Layer 7 of a small transformer language model trained on English Wikipedia (12 layers, counted from 0, width 64).
A neuron adds its activation times its output weights to the MLP's output. To switch it off is to set its activation to zero at one token and run the rest of the model.
A neuron's activation on a vector x is ReLU(weights . x + bias), where the dot is the dot product.

Input weights of the MLP neurons that the questions are about. A number n stands for (n - 128) times 0.0065.
n31 (bias -0.047): 188, 114, 165, 165, 154, 133, 113, 79, 82, 124, 76, 92, 159, 169, 136, 188, 187, 121, 194, 135, 145, 157, 207, 158, 148, 119, 194, 86, 80, 97, 220, 100, 158, 123, 66, 179, 224, 83, 159, 158, 53, 121, 104, 76, 126, 178, 106, 185, 85, 117, 147, 59, 80, 163, 110, 132, 184, 176, 72, 126, 154, 95, 67, 92
n142 (bias -0.027): 50, 135, 106, 141, 101, 136, 133, 94, 94, 172, 210, 197, 185, 139, 143, 177, 152, 85, 60, 117, 107, 235, 156, 134, 145, 94, 138, 142, 130, 127, 143, 112, 146, 128, 83, 155, 102, 135, 58, 128, 107, 116, 95, 139, 96, 88, 139, 113, 94, 209, 157, 170, 122, 93, 127, 153, 103, 121, 24, 162, 115, 67, 150, 94
n155 (bias -0.012): 187, 159, 113, 129, 116, 137, 190, 91, 78, 124, 104, 152, 98, 182, 100, 162, 140, 149, 111, 173, 97, 110, 172, 83, 134, 138, 128, 168, 185, 143, 106, 115, 77, 143, 143, 159, 126, 133, 92, 130, 144, 71, 88, 150, 142, 143, 134, 103, 108, 233, 143, 144, 108, 139, 129, 142, 158, 79, 183, 106, 157, 93, 134, 75
n224 (bias -0.040): 145, 119, 37, 76, 127, 119, 192, 129, 119, 158, 164, 62, 120, 124, 131, 161, 37, 179, 193, 109, 142, 89, 135, 162, 108, 52, 192, 130, 63, 111, 121, 104, 139, 160, 178, 147, 69, 89, 154, 160, 69, 133, 107, 122, 120, 142, 112, 177, 119, 222, 111, 82, 158, 118, 161, 109, 143, 144, 121, 148, 117, 85, 73, 123
n229 (bias -0.025): 179, 114, 117, 113, 120, 170, 74, 131, 127, 155, 125, 118, 144, 94, 91, 112, 121, 41, 171, 128, 206, 116, 112, 142, 148, 149, 248, 136, 103, 54, 101, 167, 93, 43, 208, 143, 105, 158, 54, 106, 153, 76, 179, 160, 112, 123, 171, 165, 150, 141, 186, 126, 180, 172, 184, 159, 103, 160, 183, 80, 111, 161, 103, 122
n236 (bias -0.027): 102, 133, 126, 80, 144, 182, 128, 74, 143, 152, 107, 123, 134, 116, 108, 121, 207, 158, 172, 115, 120, 147, 180, 151, 135, 91, 187, 162, 132, 193, 99, 159, 121, 141, 201, 127, 88, 165, 94, 117, 186, 84, 19, 94, 136, 202, 145, 155, 101, 124, 125, 148, 135, 160, 122, 109, 99, 97, 151, 151, 108, 101, 111, 56
n239 (bias 0.001): 112, 70, 155, 123, 123, 146, 185, 92, 137, 121, 124, 113, 179, 101, 158, 170, 142, 163, 101, 137, 111, 138, 184, 130, 136, 94, 135, 140, 157, 145, 42, 146, 130, 132, 118, 135, 166, 144, 84, 91, 95, 123, 101, 163, 135, 131, 103, 82, 119, 101, 80, 153, 168, 160, 136, 81, 76, 135, 173, 156, 90, 99, 192, 117
n242 (bias -0.004): 98, 144, 106, 168, 130, 148, 132, 142, 141, 90, 116, 139, 154, 125, 74, 119, 79, 135, 118, 156, 116, 161, 101, 127, 174, 141, 115, 132, 151, 150, 143, 146, 104, 141, 82, 193, 145, 100, 149, 158, 119, 143, 113, 126, 133, 151, 130, 200, 105, 96, 142, 176, 109, 150, 131, 133, 103, 137, 123, 130, 158, 170, 138, 72
n253 (bias -0.019): 167, 146, 85, 151, 80, 130, 140, 174, 107, 89, 111, 150, 112, 185, 142, 102, 186, 94, 146, 103, 132, 190, 97, 134, 165, 110, 122, 107, 132, 129, 131, 123, 77, 135, 154, 134, 109, 142, 57, 121, 113, 158, 126, 122, 160, 184, 117, 82, 149, 91, 91, 143, 126, 75, 144, 117, 143, 39, 100, 163, 163, 76, 166, 86

Output weights of the MLP neurons that the questions are about. A number n stands for (n - 128) times 0.0033.
n31: 74, 117, 140, 181, 75, 161, 108, 82, 137, 170, 90, 194, 127, 76, 131, 6, 232, 150, 132, 143, 181, 77, 111, 130, 134, 110, 119, 52, 101, 123, 94, 71, 125, 135, 219, 112, 107, 105, 161, 189, 13, 103, 119, 176, 93, 136, 86, 166, 184, 211, 166, 70, 184, 133, 180, 83, 65, 94, 182, 104, 123, 112, 126, 90
n142: 130, 74, 169, 62, 85, 153, 171, 124, 127, 142, 97, 217, 105, 159, 109, 117, 118, 71, 149, 204, 172, 182, 132, 104, 128, 185, 126, 150, 157, 159, 123, 100, 185, 190, 120, 105, 95, 171, 128, 40, 108, 114, 123, 170, 62, 139, 90, 174, 155, 161, 57, 146, 103, 145, 93, 116, 124, 85, 144, 106, 121, 157, 103, 88
n155: 122, 147, 89, 116, 58, 120, 155, 92, 126, 144, 151, 156, 115, 119, 193, 204, 120, 66, 184, 122, 138, 130, 168, 89, 181, 116, 96, 227, 93, 101, 119, 108, 145, 170, 126, 122, 165, 123, 176, 155, 117, 163, 78, 132, 54, 116, 162, 129, 124, 161, 106, 136, 145, 104, 77, 120, 90, 160, 99, 170, 64, 65, 116, 140
n224: 115, 153, 58, 177, 91, 150, 123, 164, 121, 33, 116, 60, 145, 143, 105, 149, 147, 96, 103, 149, 129, 146, 107, 127, 99, 81, 44, 59, 107, 142, 93, 128, 73, 101, 151, 149, 70, 108, 96, 201, 116, 144, 120, 137, 158, 221, 102, 125, 71, 167, 171, 151, 8, 137, 163, 118, 110, 151, 166, 70, 134, 168, 155, 199
n229: 106, 125, 113, 75, 168, 161, 151, 87, 139, 64, 167, 112, 92, 183, 99, 134, 183, 89, 156, 187, 108, 193, 107, 120, 94, 109, 92, 128, 91, 225, 194, 112, 90, 146, 131, 84, 126, 133, 167, 86, 122, 111, 37, 133, 96, 110, 134, 131, 84, 143, 136, 75, 145, 139, 161, 202, 74, 157, 63, 187, 109, 127, 185, 111
n236: 152, 115, 54, 183, 121, 116, 88, 184, 150, 129, 146, 171, 89, 99, 247, 125, 114, 170, 152, 130, 127, 150, 135, 125, 106, 197, 107, 200, 97, 134, 142, 104, 108, 179, 75, 112, 167, 195, 164, 172, 87, 176, 112, 145, 166, 81, 143, 89, 118, 64, 121, 47, 200, 100, 175, 118, 123, 115, 151, 137, 123, 92, 151, 132
n239: 122, 106, 131, 142, 147, 162, 104, 144, 161, 167, 115, 144, 126, 107, 64, 140, 103, 118, 139, 141, 100, 93, 98, 142, 153, 121, 152, 173, 143, 128, 135, 75, 87, 126, 123, 160, 124, 164, 135, 195, 143, 125, 123, 146, 224, 109, 173, 133, 43, 149, 118, 59, 131, 151, 113, 152, 121, 112, 125, 74, 124, 153, 116, 96
n242: 129, 116, 113, 124, 121, 143, 89, 131, 103, 113, 123, 147, 139, 156, 171, 155, 142, 144, 124, 151, 104, 173, 139, 161, 151, 119, 117, 120, 127, 105, 150, 166, 150, 120, 81, 107, 151, 151, 135, 88, 116, 132, 142, 146, 126, 143, 88, 153, 139, 148, 108, 108, 104, 145, 118, 136, 129, 136, 93, 160, 151, 148, 95, 68
n253: 102, 174, 53, 91, 87, 130, 106, 123, 132, 99, 147, 155, 157, 221, 97, 167, 124, 69, 122, 90, 144, 176, 130, 104, 148, 105, 127, 143, 108, 97, 168, 102, 120, 149, 126, 65, 147, 126, 108, 85, 86, 152, 83, 141, 145, 108, 146, 143, 133, 150, 141, 201, 180, 125, 151, 116, 200, 164, 59, 141, 121, 113, 80, 107

Each question names a token from some text and the token that comes next. It shows the vector x that enters the MLP there. A number n stands for (n - 128) times 0.034.

Then comes g, the gradient of the next token's log-probability with respect to the MLP's output, scaled to length 1. A neuron's effect is roughly proportional to its activation times (output weights . g). A number n stands for (n - 128) times 0.0041.

"0,000", then " f"
x: 120, 147, 126, 112, 124, 125, 142, 78, 154, 118, 114, 183, 154, 155, 113, 88, 162, 123, 148, 158, 111, 105, 134, 122, 87, 174, 122, 141, 108, 183, 65, 55, 174, 119, 113, 132, 101, 120, 197, 170, 139, 154, 69, 117, 95, 100, 103, 107, 109, 107, 94, 118, 170, 188, 143, 109, 108, 137, 150, 190, 134, 135, 129, 126
g: 119, 117, 147, 171, 93, 122, 146, 132, 152, 147, 110, 134, 115, 151, 173, 130, 115, 199, 95, 124, 119, 130, 145, 128, 62, 131, 136, 127, 163, 147, 109, 138, 195, 134, 119, 109, 188, 138, 67, 140, 151, 136, 89, 74, 89, 92, 48, 136, 111, 155, 126, 148, 128, 94, 126, 125, 90, 189, 118, 110, 181, 110, 120, 130
Which neuron, switched off, lowers the next token's probability most? n236

" |", then " In"
x: 132, 139, 128, 110, 107, 145, 122, 161, 163, 112, 112, 186, 132, 168, 146, 87, 131, 113, 114, 94, 102, 108, 112, 113, 88, 193, 127, 133, 96, 200, 58, 44, 102, 135, 143, 191, 118, 141, 148, 145, 114, 140, 122, 129, 71, 131, 150, 123, 148, 111, 130, 101, 156, 154, 157, 73, 134, 125, 133, 172, 147, 107, 118, 154
g: 95, 123, 147, 156, 147, 156, 124, 127, 106, 99, 126, 138, 105, 106, 129, 173, 153, 79, 139, 156, 135, 215, 145, 111, 145, 144, 147, 135, 153, 135, 168, 136, 154, 112, 125, 120, 81, 107, 135, 92, 106, 80, 118, 142, 63, 112, 69, 137, 105, 197, 107, 113, 128, 153, 98, 124, 229, 115, 114, 119, 133, 96, 109, 145
Which neuron, switched off, lowers the next token's probability most? n253

" an", then " "
x: 178, 142, 117, 115, 104, 111, 146, 103, 125, 133, 125, 211, 108, 133, 109, 125, 157, 128, 101, 105, 70, 91, 113, 102, 126, 194, 112, 95, 122, 181, 112, 46, 192, 161, 123, 149, 159, 131, 172, 121, 168, 116, 114, 116, 82, 101, 132, 119, 137, 106, 141, 94, 179, 178, 140, 101, 103, 160, 101, 145, 117, 135, 141, 131
g: 106, 128, 163, 164, 119, 111, 113, 107, 129, 155, 147, 132, 71, 145, 220, 40, 84, 97, 154, 142, 116, 102, 131, 112, 159, 141, 111, 139, 100, 146, 124, 151, 134, 138, 107, 170, 131, 128, 131, 171, 100, 87, 59, 141, 139, 97, 137, 137, 159, 122, 129, 170, 186, 140, 130, 121, 152, 114, 159, 102, 133, 76, 87, 147
Which neuron, switched off, lowers the next token's probability most? n155

"65", then " years"
x: 100, 145, 111, 139, 134, 115, 121, 110, 154, 120, 89, 175, 162, 195, 156, 62, 141, 96, 162, 85, 123, 66, 127, 123, 117, 161, 137, 129, 119, 176, 66, 72, 135, 110, 129, 143, 102, 131, 164, 183, 154, 156, 69, 102, 89, 125, 113, 126, 122, 113, 104, 125, 148, 163, 161, 134, 89, 143, 170, 198, 144, 115, 122, 130
g: 133, 164, 126, 78, 164, 76, 112, 175, 97, 132, 116, 191, 92, 91, 156, 156, 155, 129, 129, 120, 89, 126, 108, 83, 172, 169, 136, 166, 95, 161, 158, 110, 147, 159, 165, 154, 130, 117, 103, 117, 123, 121, 134, 129, 75, 109, 113, 119, 91, 90, 91, 62, 125, 127, 165, 118, 161, 181, 107, 89, 165, 156, 129, 152
Which neuron, switched off, lowers the next token's probability most? n236

"ful", then "ly"
x: 133, 174, 127, 124, 145, 100, 112, 107, 130, 87, 140, 194, 149, 128, 110, 156, 104, 110, 149, 85, 111, 92, 92, 86, 111, 156, 104, 105, 108, 156, 94, 81, 173, 119, 96, 139, 94, 80, 154, 172, 89, 165, 112, 154, 81, 110, 122, 154, 131, 113, 137, 175, 176, 155, 166, 112, 112, 161, 142, 212, 152, 90, 135, 155
g: 140, 152, 101, 144, 81, 159, 155, 120, 106, 107, 145, 148, 162, 113, 130, 230, 108, 158, 89, 94, 73, 129, 144, 105, 141, 74, 130, 130, 125, 133, 88, 154, 129, 83, 194, 100, 122, 84, 99, 172, 96, 121, 136, 158, 122, 158, 115, 156, 127, 145, 136, 143, 71, 133, 147, 147, 117, 78, 123, 110, 121, 173, 147, 163
Which neuron, switched off, lowers the next token's probability most? n224

"\n", then "\n"
x: 132, 113, 114, 134, 113, 130, 134, 102, 176, 141, 128, 221, 118, 126, 121, 107, 156, 88, 137, 148, 118, 98, 126, 71, 129, 151, 108, 148, 70, 136, 114, 91, 157, 101, 122, 160, 113, 146, 156, 127, 134, 143, 146, 138, 6, 127, 134, 128, 140, 99, 134, 121, 143, 181, 130, 151, 126, 104, 121, 152, 119, 111, 133, 204
g: 116, 151, 131, 100, 118, 167, 111, 137, 114, 116, 145, 127, 198, 184, 171, 133, 72, 53, 128, 111, 136, 135, 128, 188, 117, 158, 118, 147, 108, 131, 130, 143, 119, 141, 88, 108, 85, 117, 160, 132, 96, 103, 156, 168, 121, 155, 153, 71, 162, 93, 117, 140, 176, 127, 104, 68, 154, 57, 147, 160, 108, 121, 132, 131
Which neuron, switched off, lowers the next token's probability most? n142

" (", then "ne"
x: 135, 113, 106, 116, 76, 134, 132, 140, 166, 122, 107, 178, 74, 104, 101, 105, 156, 121, 138, 84, 136, 85, 106, 137, 115, 207, 116, 166, 137, 190, 76, 72, 144, 102, 129, 174, 100, 128, 155, 135, 163, 132, 125, 128, 67, 114, 137, 117, 167, 102, 124, 119, 118, 161, 158, 118, 85, 121, 140, 188, 138, 118, 172, 162
g: 148, 161, 102, 97, 168, 123, 109, 146, 154, 139, 114, 99, 157, 126, 78, 213, 161, 124, 103, 127, 121, 175, 77, 92, 148, 141, 109, 93, 126, 130, 131, 120, 152, 111, 114, 177, 76, 68, 149, 122, 119, 70, 158, 109, 128, 134, 118, 129, 81, 163, 141, 65, 126, 129, 95, 140, 133, 191, 138, 149, 174, 153, 137, 132
Which neuron, switched off, raises the next token's probability most? n236

"\n", then "|"
x: 147, 139, 100, 134, 107, 154, 117, 139, 167, 110, 118, 229, 109, 121, 113, 113, 166, 121, 128, 105, 136, 86, 111, 90, 129, 180, 101, 154, 71, 141, 80, 68, 149, 109, 111, 178, 111, 108, 175, 140, 158, 135, 151, 151, 48, 129, 130, 118, 144, 86, 105, 143, 144, 139, 143, 148, 125, 100, 112, 138, 132, 112, 167, 181
g: 78, 112, 145, 162, 126, 99, 124, 120, 125, 122, 59, 106, 82, 121, 132, 115, 109, 109, 132, 177, 91, 126, 152, 147, 151, 134, 150, 110, 135, 147, 93, 137, 129, 115, 95, 143, 118, 100, 196, 202, 145, 168, 126, 88, 132, 117, 87, 187, 108, 134, 90, 164, 117, 143, 151, 170, 96, 167, 95, 117, 73, 179, 156, 156
Which neuron, switched off, raises the next token's probability most? n253

" The", then "re"
x: 155, 150, 136, 127, 98, 96, 151, 122, 136, 156, 129, 202, 136, 101, 152, 113, 126, 119, 123, 123, 122, 91, 89, 89, 129, 224, 138, 126, 122, 185, 119, 74, 182, 122, 110, 142, 117, 93, 153, 162, 134, 125, 97, 109, 63, 109, 92, 106, 115, 113, 144, 110, 145, 197, 131, 137, 85, 145, 106, 159, 123, 101, 151, 172
g: 92, 142, 83, 136, 95, 113, 136, 172, 170, 138, 94, 136, 173, 115, 140, 207, 169, 123, 117, 93, 132, 139, 149, 132, 154, 143, 172, 93, 201, 94, 104, 124, 103, 95, 90, 121, 96, 141, 152, 142, 109, 143, 122, 90, 141, 139, 128, 115, 95, 101, 160, 74, 108, 123, 85, 214, 134, 89, 124, 136, 166, 121, 127, 128
Which neuron, switched off, raises the next token's probability most? n142

" La", then "r"
x: 130, 138, 116, 122, 129, 120, 138, 129, 143, 115, 75, 144, 136, 143, 94, 137, 168, 144, 112, 107, 117, 90, 106, 88, 77, 244, 83, 129, 125, 139, 125, 80, 170, 121, 82, 155, 103, 134, 177, 127, 110, 198, 150, 105, 85, 128, 101, 154, 125, 112, 102, 116, 170, 191, 116, 110, 105, 131, 116, 168, 159, 143, 116, 171
g: 116, 119, 139, 159, 104, 99, 151, 134, 183, 117, 73, 162, 166, 85, 116, 52, 118, 85, 142, 127, 122, 157, 136, 104, 122, 150, 171, 116, 136, 91, 149, 137, 195, 133, 144, 92, 109, 71, 159, 141, 86, 156, 89, 182, 113, 160, 142, 153, 109, 98, 144, 113, 134, 143, 130, 110, 154, 109, 168, 152, 151, 52, 128, 134
Which neuron, switched off, lowers the next token's probability most? n31

" de", then "la"
x: 148, 124, 106, 159, 125, 127, 106, 119, 93, 111, 103, 167, 128, 122, 128, 145, 164, 98, 112, 107, 92, 83, 72, 83, 94, 204, 109, 76, 106, 179, 99, 74, 112, 124, 140, 165, 107, 135, 138, 143, 142, 130, 140, 182, 93, 116, 111, 157, 161, 124, 140, 117, 115, 200, 176, 111, 105, 142, 162, 172, 155, 135, 116, 173
g: 108, 111, 105, 110, 132, 101, 210, 185, 71, 94, 170, 114, 136, 145, 136, 146, 109, 93, 151, 152, 110, 158, 104, 111, 124, 130, 166, 142, 121, 132, 113, 88, 69, 102, 102, 119, 117, 99, 127, 129, 105, 56, 160, 151, 140, 127, 123, 84, 128, 178, 169, 184, 113, 149, 103, 197, 110, 170, 132, 136, 122, 144, 153, 117
Which neuron, switched off, lowers the next token's probability most? n229

"al", then " make"
x: 48, 143, 124, 124, 124, 123, 165, 83, 127, 101, 142, 197, 127, 126, 137, 125, 136, 127, 137, 111, 101, 102, 87, 93, 119, 169, 129, 101, 127, 181, 90, 80, 158, 94, 90, 104, 119, 126, 179, 134, 155, 173, 119, 116, 97, 59, 119, 140, 110, 121, 122, 172, 174, 154, 160, 134, 92, 195, 122, 170, 155, 125, 172, 140
g: 150, 122, 188, 95, 126, 156, 137, 67, 143, 187, 96, 42, 128, 125, 147, 179, 108, 88, 149, 147, 113, 132, 158, 177, 89, 167, 120, 138, 162, 111, 134, 133, 125, 115, 136, 92, 133, 148, 134, 139, 106, 71, 117, 131, 140, 108, 144, 111, 133, 93, 98, 125, 141, 132, 106, 160, 157, 128, 210, 148, 95, 121, 73, 105
Which neuron, switched off, lowers the next token's probability most? n142

"il", then "s"
x: 51, 145, 107, 121, 158, 135, 152, 143, 101, 113, 102, 206, 135, 126, 113, 139, 152, 157, 103, 90, 120, 87, 71, 112, 133, 153, 128, 100, 122, 142, 92, 103, 148, 137, 94, 135, 95, 140, 143, 206, 133, 152, 152, 119, 121, 81, 123, 113, 129, 113, 80, 147, 147, 182, 137, 116, 69, 121, 127, 198, 142, 139, 173, 184
g: 168, 129, 133, 145, 89, 130, 128, 102, 107, 128, 140, 120, 62, 78, 104, 177, 161, 89, 151, 115, 120, 133, 120, 84, 110, 152, 95, 117, 95, 113, 131, 141, 176, 168, 132, 113, 98, 169, 163, 172, 129, 118, 88, 111, 153, 184, 92, 120, 60, 206, 106, 92, 118, 102, 169, 147, 124, 172, 151, 140, 156, 137, 121, 138
Which neuron, switched off, lowers the next token's probability most? n239

"t", then "ur"
x: 114, 152, 116, 159, 123, 111, 115, 125, 135, 116, 99, 158, 129, 156, 106, 89, 99, 170, 138, 146, 105, 96, 108, 117, 60, 98, 162, 168, 133, 184, 56, 48, 151, 110, 175, 134, 135, 120, 147, 117, 176, 127, 135, 107, 89, 168, 141, 94, 126, 73, 111, 125, 175, 203, 130, 111, 133, 149, 136, 152, 157, 155, 115, 134
g: 130, 129, 126, 142, 144, 68, 167, 148, 122, 146, 115, 112, 152, 130, 87, 220, 98, 97, 66, 159, 93, 160, 136, 152, 159, 147, 140, 151, 81, 89, 173, 130, 101, 140, 72, 91, 159, 154, 156, 121, 132, 90, 130, 99, 124, 160, 173, 112, 98, 131, 115, 138, 176, 148, 160, 151, 142, 137, 135, 85, 96, 105, 87, 106
Which neuron, switched off, lowers the next token's probability most? n236